Layer 2 of a small transformer language model trained on English Wikipedia (12 layers, counted from 0, width 64).
A neuron's activation on a vector x is SiLU(gate . x) times (in . x), where the dot is the dot product.

Input weights of the MLP neurons that the questions are about. A number n stands for n times 0.014.
n15 gate: -18 14 -23 13 23 10 6 -12 13 16 -11 -13 -10 -14 -6 -3 50 17 10 -5 22 -1 11 19 -24 1 -42 -9 15 8 -32 -2 6 -14 0 -18 -30 16 -3 -19 59 -3 24 33 1 18 17 -36 23 22 -8 16 27 16 6 41 19 -19 -8 9 2 2 14 -62
n16 gate: 4 29 -37 15 -8 28 3 0 8 25 13 46 31 4 -36 7 20 6 5 -12 -30 37 -20 -2 9 25 0 3 37 11 6 -28 42 -41 5 -7 2 35 -36 13 5 -9 -18 -10 15 18 2 32 -14 21 -15 -9 3 14 -4 12 -33 12 21 9 24 31 -10 -27
n25 gate: 12 51 -13 10 1 -27 19 -23 0 13 -50 11 4 4 17 24 8 2 -76 -16 13 3 11 -6 -1 3 -9 6 5 -1 -35 -15 -9 2 -31 33 -47 -25 -34 14 -11 -1 5 -22 18 26 -1 -23 0 13 7 14 -11 7 14 -3 7 23 -29 27 -7 4 12 -18
n30 gate: -6 -9 -12 -13 -19 -29 8 -13 -19 34 2 -13 34 10 -2 -17 -5 12 3 3 32 4 -30 53 -8 4 8 3 33 -3 -9 10 -3 25 -1 -41 25 -25 9 -8 -44 -31 -18 -7 10 3 30 -12 -1 0 6 17 -21 7 -31 13 14 24 -9 -13 1 9 2 -12
n40 gate: -11 31 -34 14 -18 -4 13 -12 -8 -7 32 -3 27 20 -43 22 -6 14 -17 -34 -2 11 -2 -2 51 -43 6 33 -39 10 -21 -25 -5 -6 16 91 45 17 -28 -26 25 11 -14 -31 10 -13 15 -7 -6 45 2 3 16 14 22 -22 -4 11 -29 2 -12 -2 18 -16
n43 gate: 11 20 25 21 13 16 19 9 32 -18 -16 8 -12 -44 -9 20 25 7 -2 0 -19 -26 6 10 23 -22 3 -26 0 28 -5 -34 -4 -6 8 29 4 51 -22 10 26 31 15 3 -58 4 20 -2 -18 31 -14 -28 9 19 30 -49 -9 15 4 -15 -6 -41 10 14
n56 gate: 12 9 -28 0 11 -29 6 10 -1 2 50 -9 28 -29 -22 3 2 19 1 -15 32 -18 -34 9 14 6 -10 -18 12 13 -22 -8 42 0 37 33 38 -8 0 -59 -7 14 3 15 15 5 14 -39 -34 27 -10 -24 21 -3 17 42 -19 19 -9 17 -23 0 25 5
n62 gate: 46 2 20 5 -17 -8 20 -8 -10 13 11 44 -48 -24 23 -34 -5 -9 -18 15 -25 3 8 4 8 -6 8 -23 -17 -16 -20 -18 22 40 -9 39 -13 -1 -8 3 -6 -13 16 -13 -10 9 6 -15 -25 0 14 19 -19 -1 20 8 -15 -27 3 -19 -30 40 33 11
n72 gate: -11 -3 -14 19 -20 -20 26 -39 20 -30 -19 -7 21 9 -12 22 -12 17 -13 4 6 -13 -37 3 22 33 -2 7 5 -4 -14 -1 23 -15 -30 -24 -9 -34 8 -15 19 19 2 -4 -14 -18 21 -5 8 5 43 -7 -26 8 27 -13 4 11 1 24 -15 -18 -12 -32
n91 gate: -4 26 -22 -4 4 4 10 -21 -12 1 -10 26 25 2 14 34 -29 -20 -6 -11 28 -9 -12 1 42 -1 -27 -20 -13 15 18 -7 4 1 -19 10 23 50 8 16 23 0 -28 6 8 -9 33 -9 -20 -14 15 29 17 65 -8 -2 15 -43 -42 21 22 8 13 34
n95 gate: 9 -17 -6 11 8 -38 -5 -16 28 -12 -1 20 33 -17 10 21 12 29 5 -27 29 -3 -26 -3 35 14 -7 5 -25 6 30 -20 -10 -16 13 -28 12 8 -7 1 0 -31 3 -6 30 -21 25 -12 3 -5 -24 11 -2 22 -6 17 17 -44 14 -3 32 25 -33 -17
n97 gate: -45 -2 -42 -18 -11 -26 17 22 -5 40 48 7 -4 -25 7 21 6 -8 -19 -9 35 17 32 21 9 -12 34 8 -6 -21 -14 -12 -7 -9 -30 33 2 -13 3 -20 13 16 3 -15 1 24 28 -14 -37 -7 53 23 24 -16 5 -1 20 -11 20 11 -7 3 30 30
n104 gate: -4 35 8 -7 -38 -4 18 20 -13 17 12 -11 -16 3 -28 -5 48 19 -3 -4 9 14 -23 23 -13 29 -10 35 -1 6 5 -13 10 56 -36 -12 -25 9 -1 -30 -3 -6 15 38 17 -8 0 -8 18 -3 -7 -7 4 -23 -8 23 -10 16 3 26 -8 15 -6 -13
n107 gate: 6 -15 16 1 3 22 -17 -11 -3 3 -42 19 12 27 -22 -12 -37 2 -46 8 0 1 -18 17 -11 -20 -7 40 1 5 -14 -19 10 7 27 4 -15 -23 -54 -11 -36 -20 -5 0 29 -33 -11 21 -9 -11 -32 13 3 15 5 23 18 24 -3 -24 -11 20 -11 -7
n141 gate: -9 14 15 -21 12 17 9 -65 6 4 7 -6 20 -28 -11 23 11 -4 -11 -27 4 -23 -7 7 23 37 -39 -25 -17 -38 30 8 42 -12 25 1 6 11 -42 -12 -15 -8 9 32 -2 -18 7 10 -10 6 7 7 1 -26 25 -4 -18 41 -11 -9 -3 1 7 18
n146 gate: -1 6 -22 27 2 -11 -15 -20 24 -8 -12 9 34 -55 -5 -17 -2 -19 -16 4 -25 15 -2 56 -8 15 -18 20 21 13 -31 -16 -6 11 -19 -8 2 -38 18 4 -16 9 6 -1 7 61 18 -9 19 -11 15 -1 3 18 0 -4 27 13 17 4 -63 1 31 22
n148 gate: 49 19 16 6 27 26 19 15 -12 19 33 4 -4 -18 -8 -4 -18 9 -12 7 -10 -26 5 -5 48 -5 -14 -15 24 47 -8 0 21 36 1 2 39 2 -27 -3 40 -2 -12 27 13 14 25 6 23 0 -24 6 23 0 15 19 -2 24 -7 7 -9 19 23 42
n156 gate: 1 -13 -18 12 16 -36 16 40 0 -10 -18 -4 -4 30 -20 11 31 4 5 16 20 5 -44 -10 6 2 38 10 1 11 17 -7 -2 -5 1 44 36 -3 -11 -6 -12 -1 -25 51 35 -5 32 -8 -42 30 -31 -16 21 -4 -3 1 20 -23 12 -23 8 3 24 -1
n166 gate: -11 -19 -10 13 -1 -49 16 6 -8 24 33 6 26 -20 -12 6 -7 20 -6 14 15 -7 -10 2 -4 32 -34 -21 -41 31 -20 -17 -13 -39 -33 5 -3 6 -6 -15 -22 -1 -10 8 -5 9 13 -31 5 41 37 -6 10 4 -5 -1 6 56 20 17 -25 8 38 -12
n191 gate: -21 8 -3 59 2 -46 45 0 24 -1 -20 -6 -4 -20 18 -1 -9 -17 6 4 -8 30 27 9 -20 26 33 -29 -29 17 1 -6 23 -16 22 49 -19 12 -31 -15 -24 -7 -19 0 -27 9 7 1 -52 -8 38 6 -19 16 8 18 -5 20 11 -6 -7 -8 17 -1
n15 in: 2 -16 38 16 15 7 -9 -21 7 -34 9 3 8 1 -6 1 -6 -14 5 -7 11 3 7 -5 7 -14 3 0 3 20 -17 -9 17 10 -37 -1 18 -28 -4 -13 -41 -57 34 -17 -1 28 -2 37 -24 -12 28 -6 -15 42 10 19 -21 66 5 6 -25 7 46 7
n16 in: 3 37 0 1 1 -6 4 -10 7 9 11 -19 -55 42 29 -4 11 -14 47 -1 -15 -24 14 11 22 -1 11 -26 16 6 9 -5 -7 12 -6 11 -32 -28 4 -15 7 8 -18 -10 -16 27 24 -7 31 0 50 -53 -14 -27 -14 32 -20 4 19 3 7 34 -51 19
n25 in: 13 -6 -6 15 -15 8 -31 46 -32 -53 25 15 4 -29 4 -3 -10 -13 0 -7 -26 20 -29 3 9 25 8 -6 40 28 -4 -8 2 -5 -14 43 13 -4 23 -64 28 4 -17 -16 -5 -12 11 -4 24 23 32 -37 2 4 -9 16 -14 8 -31 0 -8 8 4 28
n30 in: 13 9 4 -27 -3 2 -7 -30 -9 38 25 5 34 4 -3 -10 -5 31 -6 9 17 -14 -20 26 19 5 -1 0 31 -2 12 9 13 25 11 -33 31 -16 26 -11 -27 -30 -11 -8 -10 -16 15 34 -3 21 4 40 -30 20 -24 15 14 -5 -7 6 15 19 15 -28
n40 in: -20 12 9 33 -3 -16 29 -43 9 1 1 30 -29 36 -31 25 36 -63 33 24 -26 -20 -72 -16 30 30 18 -3 27 10 -4 5 9 -66 -23 -26 2 20 -20 -18 7 24 0 27 65 9 -48 -48 6 5 0 -30 5 1 48 -47 3 1 19 25 -7 -50 -11 1
n43 in: 12 13 28 24 36 36 -5 11 -6 -9 16 5 -5 -8 -44 29 48 16 36 30 -1 -22 -18 15 -20 -2 3 -3 17 -7 -28 -29 1 -15 -14 13 61 18 -8 -1 -12 11 63 43 -7 28 -1 -31 30 -29 -4 -46 21 4 1 -2 28 6 30 -26 -1 -21 -33 -26
n56 in: -4 -17 -3 15 56 6 -19 58 16 19 25 16 16 -29 -31 -20 -18 34 -5 8 31 -11 -15 6 11 6 15 9 -17 15 -41 0 22 0 29 15 55 -18 12 0 -3 19 5 28 11 5 -19 13 -33 16 -15 -7 -45 -3 -4 17 -42 -43 -22 -4 -12 -18 21 16
n62 in: -13 -34 44 22 -11 -49 -28 9 -5 41 -12 -2 -1 -11 2 1 3 -54 9 23 -19 0 23 9 15 3 -9 14 -27 -9 13 22 2 -2 -21 -22 -16 -8 -7 16 0 -18 7 -19 21 5 3 20 -16 -17 39 7 -33 -24 -16 26 30 -36 45 14 10 9 16 -41
n72 in: 7 -23 14 -6 -13 -20 -6 14 -17 15 1 2 -19 -2 14 22 -13 -28 4 13 2 -21 40 3 -28 13 -16 -17 -1 -16 -41 -12 2 -5 18 -17 -34 12 -13 -6 -1 -4 -7 0 15 5 24 0 -6 9 6 8 11 -35 -4 -16 51 -25 10 27 37 17 -5 -8
n91 in: 8 -24 12 -1 16 -5 -16 -13 21 -11 -5 -5 -1 -30 -30 28 0 16 31 17 28 -23 -7 -24 39 0 -37 -24 25 -1 8 2 -3 61 4 -5 35 31 0 32 0 20 -3 -45 0 -15 47 11 -3 37 -27 35 -46 -11 -12 -41 22 -2 -16 -39 34 -14 14 19
n95 in: 28 -44 -7 -8 22 -26 -30 -14 4 6 1 10 26 -28 9 39 -14 16 12 0 0 -13 -14 3 -4 6 7 -11 -27 -29 3 12 -3 -16 8 -38 -6 19 22 7 6 -6 28 15 -10 -15 11 35 -8 -11 -8 -24 27 35 -10 -22 -9 -22 -5 32 20 -27 3 -3
n97 in: -64 -44 14 1 31 0 3 -15 20 -18 6 -13 5 -25 9 8 58 1 17 -20 11 33 -7 -31 -6 10 13 18 11 -21 44 7 -23 -38 0 -15 18 63 14 -11 -22 -12 27 33 -16 -27 -10 -3 13 38 -3 11 3 -6 -19 3 20 2 10 8 16 15 -5 -12
n104 in: -25 12 -4 1 6 -22 -5 19 3 -8 -17 32 14 -19 5 9 -15 2 -9 5 0 18 32 0 -2 11 10 18 3 -34 -13 25 -10 21 -7 8 -9 15 -8 -30 -7 -33 -19 9 35 -48 -20 -26 23 14 20 -5 -2 0 -7 6 5 9 22 7 -1 45 -37 15
n107 in: 1 20 -30 -3 7 -2 -12 -9 -32 -27 -3 10 -4 44 -12 -16 -2 1 12 38 -26 7 14 3 8 -1 0 5 -38 -27 -13 -6 27 24 1 -26 -23 4 -1 13 7 -20 -15 -15 -18 -25 -9 -33 -18 -48 -2 -7 40 -4 29 -6 8 -7 -12 5 -6 -21 -28 6
n141 in: 24 9 16 -31 7 6 -20 33 13 20 0 11 6 32 -14 -42 3 15 -16 24 -4 6 -35 -12 4 47 -17 5 35 29 7 -14 -11 13 -15 14 53 -3 -51 5 -14 8 35 20 1 32 10 14 7 11 15 21 -4 3 -2 9 6 0 1 2 2 1 18 -41
n146 in: 53 -17 -29 0 -9 -6 -24 -13 3 18 32 28 19 -28 5 -7 -2 -22 -21 11 -4 -17 -13 7 17 -45 -1 21 -7 3 36 -4 -3 12 -8 -27 -5 6 35 15 26 3 -21 28 23 22 15 32 -2 32 22 -1 11 4 -15 -3 61 -10 41 32 -2 -11 29 -1
n148 in: 15 -41 0 23 14 -21 -20 17 -4 -26 -13 1 -52 0 -22 -5 -20 -41 -16 28 -31 -14 22 6 4 -9 -23 -3 5 -7 -20 7 13 -34 -9 -34 -33 -10 -9 2 4 4 -11 -29 8 -22 -20 2 12 12 -8 -10 -45 -12 -6 -1 23 -18 34 24 13 13 -10 -19
n156 in: 4 -8 -17 4 -7 -13 30 29 15 -25 -4 6 -32 -7 16 -7 -8 8 -1 -32 1 -13 -1 13 -7 -22 -3 -23 24 5 3 6 5 -14 38 36 54 -17 -11 -20 -19 18 3 18 -3 -3 -3 9 -53 45 -22 -5 19 12 6 -14 14 2 -27 -54 7 -16 -3 -6
n166 in: 16 -14 -16 -19 19 47 -8 52 -1 -16 20 11 -3 11 -10 -24 -3 -20 -17 -18 5 -10 2 15 4 5 29 -7 12 39 -22 -20 -32 -42 -3 -9 -23 23 28 -27 11 16 -15 -9 7 -16 -19 8 27 -9 24 5 -7 9 10 11 -7 5 -34 -16 -40 -8 0 -29
n191 in: 23 2 22 -21 27 -8 -2 18 -33 -19 7 35 -46 30 22 -46 -43 -4 -23 -31 24 40 9 27 -36 -38 -10 16 44 -12 -12 8 -21 -6 0 -26 20 -44 18 26 -3 -6 47 -8 6 13 -9 0 -13 -11 17 26 14 24 -19 13 12 49 34 31 29 -17 1 15

Each question shows a token from some text and the vector x that enters the MLP there. A number n stands for n times 0.21.

"g": 0 -34 -4 10 26 -24 -9 -22 -2 33 12 11 13 -6 -5 -10 8 7 2 14 0 38 5 -37 2 -8 -4 7 -23 -15 16 50 -42 -4 0 -24 21 -8 16 17 -12 8 -6 -3 -22 17 -20 18 5 -10 -22 -2 -7 -1 -19 -11 -8 -2 -11 1 10 26 3 -30
Which neuron fires most, and how strongly? n95, at about 160

" in": -9 0 2 -10 0 -12 -3 -11 28 3 -3 -35 -9 26 1 -10 8 -9 -10 -8 18 11 50 26 -22 5 -7 -13 8 -9 -24 32 -30 49 3 -23 4 3 -19 -11 31 -13 -3 -22 10 -23 -12 15 11 -2 10 -3 -4 -3 3 15 3 -6 -9 -6 25 12 -4 -12
Which neuron lights up most? n104

"he": 34 -14 -23 6 -2 13 -13 -5 5 -13 9 1 35 -10 -25 -37 -2 14 3 39 9 -10 -13 -24 1 23 -14 -4 -22 -9 -38 24 -23 7 -10 -40 -39 5 24 -13 -20 6 6 7 -11 -16 -17 -11 2 8 16 -13 -37 -7 -10 12 17 11 -19 0 9 -45 10 -13
The two highest activations, in order: n166, n30

"up": 0 -16 30 -8 -21 22 -13 -9 7 15 -16 12 9 8 31 -24 -6 14 -14 7 -17 36 34 -45 5 -11 -5 -27 10 1 29 30 -37 2 -2 35 -21 -13 23 0 5 14 1 -36 -27 11 -28 4 18 -7 21 18 16 -5 -35 -1 31 -3 -7 -3 26 -1 5 8
Which three neurons fire most, strongest first? n62, n25, n97

"o": 27 8 14 -12 14 18 -7 21 0 -19 3 -10 -25 -32 -18 3 -25 24 20 9 -1 -28 1 -25 -21 -26 15 -22 11 11 -6 17 17 7 -3 -6 24 29 20 5 -5 21 28 19 -25 15 -15 4 18 -4 -7 -26 -5 14 8 -18 6 16 10 -20 27 -32 4 7
Which neuron fires most, and how strongly? n43, at about 1100

"k": -4 -14 0 -14 -3 -13 -15 5 -26 -23 -2 24 -15 30 -7 -14 -24 -10 14 29 7 1 -1 -30 -15 -10 10 15 -7 4 18 37 -33 2 -12 -6 5 3 -1 7 -33 19 0 -23 5 -13 -4 6 1 6 3 -12 -14 7 -13 0 -15 -3 -7 2 6 9 19 -9
Which neuron lights up most? n107

"6": -16 -15 -12 -11 7 2 -41 31 -16 14 11 -43 -4 6 6 -4 -1 -16 7 35 -5 -7 28 9 13 8 1 23 3 10 2 36 -12 10 -6 -68 -4 5 15 8 -14 9 -3 3 15 -1 -2 2 11 -1 -21 26 1 -21 -15 -10 13 2 23 25 -1 -9 10 2
Which neuron lights up most? n30

"e": -5 5 9 -8 -15 -21 -21 1 10 -26 -6 1 -23 -17 17 13 -10 6 20 13 -4 -19 6 -18 -5 4 14 9 3 4 -2 28 -22 0 5 -16 21 21 35 4 4 -9 7 10 -7 -10 -5 -7 0 9 13 -14 -27 0 1 -23 11 -25 27 -12 21 -20 -21 10
Which three neurons fire most, strongest first? n95, n43, n72

" as": -10 -3 6 -7 16 -23 -20 -24 -23 8 5 9 23 27 35 43 -31 15 11 -9 22 20 40 11 -12 -5 14 -16 9 -7 -2 48 15 30 1 -25 3 -9 29 -11 35 18 -19 18 17 -14 -30 -3 -6 -4 -1 -3 -8 -3 -15 9 6 -3 20 -5 40 12 35 13
Which neuron fires most, and how strongly? n30, at about 140

"il": 15 -41 7 -24 -23 -51 4 0 -5 -27 6 -29 -12 -16 -7 9 21 -24 18 -12 20 -11 23 -23 -10 -11 9 -11 -11 -3 -9 33 -14 6 8 -36 -17 12 20 19 5 18 -29 -5 19 4 10 21 2 -10 -12 7 -32 -15 -19 -2 6 -9 -16 16 16 -20 -2 13
Which neuron lights up most? n95

"B": 24 -23 7 13 4 -17 -19 16 -15 -15 27 4 13 27 -15 -13 34 38 32 -8 -4 19 -10 -2 30 13 9 -3 44 -2 3 60 -22 9 -10 -9 15 -24 20 7 -22 -26 2 -1 0 4 -25 38 18 -7 8 -25 7 7 0 -38 20 32 33 10 -10 18 8 -6
Which neuron lights up most? n30

"r": 22 1 17 -3 -2 40 -24 -10 26 25 -14 -6 16 6 11 20 5 -5 21 9 -50 0 -4 5 17 25 19 -14 3 -11 16 20 -12 6 -17 -31 23 5 -13 16 -17 -4 -19 17 -25 12 -23 0 6 -26 -2 -5 -44 -11 -42 0 -12 2 -21 -25 43 8 -8 0
Which neuron fires most, and how strongly? n16, at about 130

"is": 1 0 -22 -5 -22 35 14 0 21 -9 -2 -1 -2 6 2 10 -38 26 -1 11 -2 -9 11 -10 6 -24 -7 15 -16 -34 -4 42 -9 11 -12 -18 -13 -18 -6 4 -3 27 8 -4 0 -26 -29 20 -1 -22 -13 9 -30 -6 -30 17 -17 -32 -4 -34 43 5 3 15
Which neuron lights up most? n107

"ch": 2 -9 2 -22 -13 -4 -9 -35 13 -13 -15 -3 -15 14 11 -7 26 4 -4 6 -14 -10 -21 -6 -3 10 -23 -20 4 -25 6 22 -58 -4 -22 -16 -11 15 12 28 -28 2 2 -8 -44 -1 -19 -9 21 -21 3 23 -1 -32 -7 -11 2 4 -23 -27 19 -6 -25 -19
Which neuron lights up most? n141

"ay": 22 -5 2 -11 -13 -5 -12 -16 -6 -9 -5 16 1 19 3 -7 0 -3 7 13 -1 16 18 -21 -30 11 13 12 -15 2 -25 55 -25 14 -16 -20 -27 -42 -9 4 -32 14 4 -14 1 -23 -23 18 -17 -1 -24 21 -17 0 -11 17 2 -26 -12 24 2 -15 8 5
Which neuron lights up most? n107

"et": 24 -7 9 -22 18 27 -4 5 18 -22 -1 5 -29 -15 -6 -27 -4 -5 -3 -4 -17 5 10 -44 -21 -18 -20 -6 47 4 18 49 -11 6 25 -8 1 5 16 -8 20 -18 27 -3 -4 6 -12 45 1 20 -26 -8 16 -7 -3 16 9 23 -14 -15 2 16 -22 -3
The two highest activations, in order: n148, n15

"h": -4 -3 17 -4 10 7 -23 -2 -17 -12 -9 16 -5 -7 -9 3 6 -12 2 47 -1 -5 6 -32 14 18 20 -3 -13 -15 0 56 1 21 3 -5 8 8 7 28 -38 -4 -5 -34 -4 -16 -26 -4 3 11 20 8 -10 -17 3 -4 4 -12 -26 -28 -5 -22 -36 -7
Which neuron lights up most? n62

"t": -4 -3 8 -16 0 22 -3 -7 0 -9 0 -1 6 5 -2 -13 -9 -27 -14 3 2 2 -10 -36 -9 -12 -2 7 8 0 16 40 -22 18 -21 -34 5 17 5 -7 10 -3 -13 16 -7 -4 -6 4 -19 -2 1 16 11 -9 -31 -3 -11 -25 -9 12 9 15 -32 2
Which neuron lights up most? n91

"ith": 6 -8 -5 22 -19 20 -5 -12 -2 8 -27 -8 -1 11 44 26 -27 -26 13 24 0 18 12 2 -38 0 -21 -23 5 -10 -30 47 -26 -3 -16 2 0 -25 33 14 -13 0 0 -20 0 -11 11 1 -2 -25 -22 14 -21 -24 15 19 -23 -3 -12 -13 9 -3 3 5
The two highest activations, in order: n62, n191

"se": 17 19 4 -11 -22 -34 -5 5 9 -36 18 19 -40 8 -25 -32 1 -29 1 21 -6 -11 -15 -3 -20 -13 29 -14 2 -3 -2 -3 -23 -29 -10 6 28 -8 61 -24 -13 -20 5 -1 16 -9 -2 13 19 6 -14 -12 -15 0 -12 -17 20 -11 24 9 25 -26 -24 19
Which neuron fires most, and how strongly? n156, at about 110

"on": 15 7 2 3 -8 10 -12 21 0 -31 7 -26 5 28 -13 0 -4 9 17 -8 18 -4 6 2 -10 -9 -1 12 -1 -1 -3 53 0 -8 0 -5 20 32 11 15 -9 -4 -6 8 -5 -2 -18 26 -7 2 3 -2 -12 17 10 13 -18 -6 -17 0 34 -31 0 -24
The two highest activations, in order: n156, n91

" I": -11 4 10 7 -8 24 9 -5 -9 12 20 -2 28 22 -12 26 -4 26 -3 -5 -37 12 14 -25 3 66 -10 -8 7 31 -20 60 -36 22 5 -40 -8 -25 31 -11 19 1 0 -10 -34 -32 -13 0 27 0 -1 5 -9 10 -6 -9 7 -35 16 39 4 -2 -5 -21
Which three neurons fire most, strongest first? n72, n104, n95

"z": 13 -28 -20 -10 -14 -2 24 5 19 -14 26 5 -10 2 -2 -13 0 -8 26 12 8 16 4 -27 3 -2 8 -14 15 9 6 34 7 -10 -1 -2 -1 -29 33 -48 -21 31 2 -3 -10 -4 -15 -24 2 -8 14 -18 1 -22 -9 5 -12 -1 11 -4 -6 10 -11 -22
The two highest activations, in order: n166, n97

" n": -12 21 -2 22 15 24 -17 -5 17 -7 13 -1 -1 7 17 7 7 40 8 41 26 13 9 -17 28 9 -10 -19 -20 14 -27 80 -3 6 -17 -14 28 -11 -15 -31 6 -16 -35 -26 11 12 -8 -10 13 14 23 6 -12 25 -6 -12 -16 -7 19 12 28 19 -6 11
Which neuron fires most, and how strongly? n91, at about 130

"ec": -11 3 11 -18 6 3 -5 -2 34 -17 54 18 0 -17 -9 -21 8 -1 -2 -30 -12 -1 13 -26 -15 -10 15 -4 -34 -20 -24 27 2 7 -5 8 15 -8 15 -17 6 -8 12 22 16 4 -33 1 17 -5 12 39 4 -33 -14 4 15 4 4 -19 17 -34 -15 29
Which neuron lights up most? n97

"ro": 9 -12 3 -13 2 -14 -25 -5 15 -24 6 3 27 -6 -5 -20 8 -21 17 4 22 2 22 -24 1 15 -7 12 2 -11 2 66 22 3 -22 -69 3 -1 23 -36 -3 -14 -5 23 -6 5 -13 34 3 -34 12 5 -14 13 1 16 30 10 -22 -2 -26 -7 11 -19
Which three neurons fire most, strongest first? n30, n146, n15

" |": -26 7 23 2 1 -5 -20 -12 -11 9 -12 0 7 17 -29 -20 7 2 10 23 8 0 0 -2 0 -1 2 5 6 11 -46 31 16 15 -2 -12 -1 -4 -10 -16 -12 12 2 16 -15 -19 -12 10 12 21 -18 -1 11 -7 -19 -1 -10 33 6 6 24 16 -8 23
Which three neurons fire most, strongest first? n104, n30, n107

"st": 4 -7 3 -28 10 -4 7 20 -10 -10 6 5 4 2 7 -3 2 -11 23 7 -4 4 -13 -13 9 -11 -25 3 -12 -16 7 27 -43 -4 0 -10 14 -16 7 -23 -17 -12 -2 7 2 -15 -37 11 -17 10 12 -33 -8 -24 -45 -20 31 -3 9 12 10 -23 -16 -8
Which neuron lights up most? n156

"in": 3 3 6 -9 16 18 -36 -1 12 5 -14 -7 3 9 -11 20 -9 4 -7 3 7 -22 51 -9 -41 -16 -9 -3 -15 -5 16 46 -29 28 -2 -13 0 -2 -3 8 -8 13 -2 -10 0 3 -6 31 17 -22 -8 4 -56 10 -1 10 -14 -10 -14 -8 38 1 -8 8
Which neuron lights up most? n25

"es": -25 11 -8 -19 -12 -14 -3 -10 42 -28 3 -2 -18 -6 20 -25 -10 -13 12 0 13 7 15 -5 -28 7 18 -22 3 -31 11 35 -2 -16 -10 1 5 2 26 -13 14 19 20 -4 -1 0 -13 -13 8 15 19 -7 6 -1 -21 24 23 4 23 -5 16 -2 -3 8
The two highest activations, in order: n97, n191

"l": 21 -9 18 -12 9 54 -20 -4 -3 -29 9 26 30 -5 -2 -8 20 -15 4 11 1 0 10 -11 14 2 -17 -17 9 -7 13 36 -23 -3 16 8 43 -14 4 -6 -2 10 -1 1 -3 8 -8 34 11 -20 -10 -22 -27 -7 -2 -20 -21 31 0 -9 10 11 -27 -2
Which neuron lights up most? n141

"en": 7 32 -11 2 2 39 -6 4 -2 12 -16 29 0 -7 6 -6 5 5 -10 9 -9 -17 32 -20 -11 -12 3 16 12 -6 -12 40 -11 17 -2 22 -24 -26 1 -12 1 13 -23 -34 4 11 -45 2 16 2 21 -26 6 6 -22 5 8 -18 -34 -22 26 20 -5 3
Which neuron lights up most? n25

"ed": 9 11 24 -8 -11 33 11 -3 15 -5 -7 -1 -4 -1 -19 -27 2 6 -7 -20 -22 13 40 14 -9 -3 7 -12 26 -22 -10 34 -3 5 -6 -14 -4 -40 3 23 -25 21 -20 3 -18 26 6 25 7 3 -16 -20 29 11 -26 4 -10 -1 2 1 22 27 -9 13
Which neuron fires most, and how strongly? n16, at about 110

"a": -8 23 10 -2 16 -28 5 12 -17 8 -19 -34 -9 -11 1 -22 -7 -21 17 29 -2 -21 -4 -44 -23 -11 36 -8 8 -28 -3 26 -14 6 4 1 -24 1 40 -31 -1 -5 9 -2 -7 -7 -24 0 17 6 23 -8 -22 -1 -10 11 3 7 6 -16 -1 -12 7 8
The two highest activations, in order: n191, n62

"at": 9 -8 12 -23 31 2 -13 3 -1 4 -1 -15 -6 -17 0 4 9 -13 -1 5 -17 24 20 -26 -31 -8 -13 -9 5 -8 -4 12 -18 12 16 -21 3 19 39 -14 -13 -13 -2 -12 36 -17 -13 2 23 1 -4 23 -25 11 -13 9 -29 3 16 7 0 -32 -4 28
Which neuron lights up most? n141

"b": 32 -22 16 -2 4 5 -16 1 -16 -13 11 -6 -11 1 1 -4 -2 -5 21 -33 13 3 8 -24 18 -6 15 -4 -6 -23 10 41 -8 0 -12 15 -18 17 17 12 33 -14 -14 -24 -25 6 -15 6 3 -4 -11 -21 -10 -7 -21 -6 0 31 -16 10 23 5 -5 -17
Which three neurons fire most, strongest first? n40, n43, n141

" l": -29 0 7 21 -11 3 -8 -7 0 -18 17 14 16 11 23 8 4 -15 -3 13 20 -16 2 -19 14 2 22 -29 33 28 30 76 -11 43 -37 -14 33 11 -45 5 3 -3 -35 -28 17 8 16 4 42 14 -15 -29 -26 -14 -3 5 -18 35 2 -1 21 -2 -23 10
Which three neurons fire most, strongest first? n16, n30, n91

"2": 8 -1 -2 -5 -4 21 -21 33 -13 -12 0 -30 5 -4 12 -23 -1 1 -2 4 -31 -12 30 -10 23 10 20 -13 -8 26 17 35 -8 14 8 16 -10 -18 20 -8 9 3 -4 -28 -4 -3 0 -1 3 -13 -14 -5 -2 -12 -14 -17 19 24 -11 -13 4 16 -10 27
Which neuron lights up most? n148

"n": 1 22 1 5 10 11 -35 8 5 7 -3 3 -27 -1 -6 -1 -4 -22 6 20 -6 -2 0 1 -20 14 -8 21 -4 -19 -2 30 2 5 -16 -16 11 -11 -5 10 -20 11 5 -13 -1 3 -22 10 -9 7 16 -22 -19 17 -15 -10 -20 -18 1 23 4 1 -10 3
The two highest activations, in order: n16, n104

"er": -13 0 1 6 -7 19 22 -13 12 1 -13 28 -18 15 -18 -30 4 -30 -12 20 -15 -12 6 -8 -24 25 7 -14 4 2 -1 25 -7 6 -1 -12 -10 -20 20 7 1 15 -10 -12 5 15 -6 8 20 -11 -8 -21 -20 -18 -38 9 16 -37 10 17 5 -21 0 6
Which neuron lights up most? n146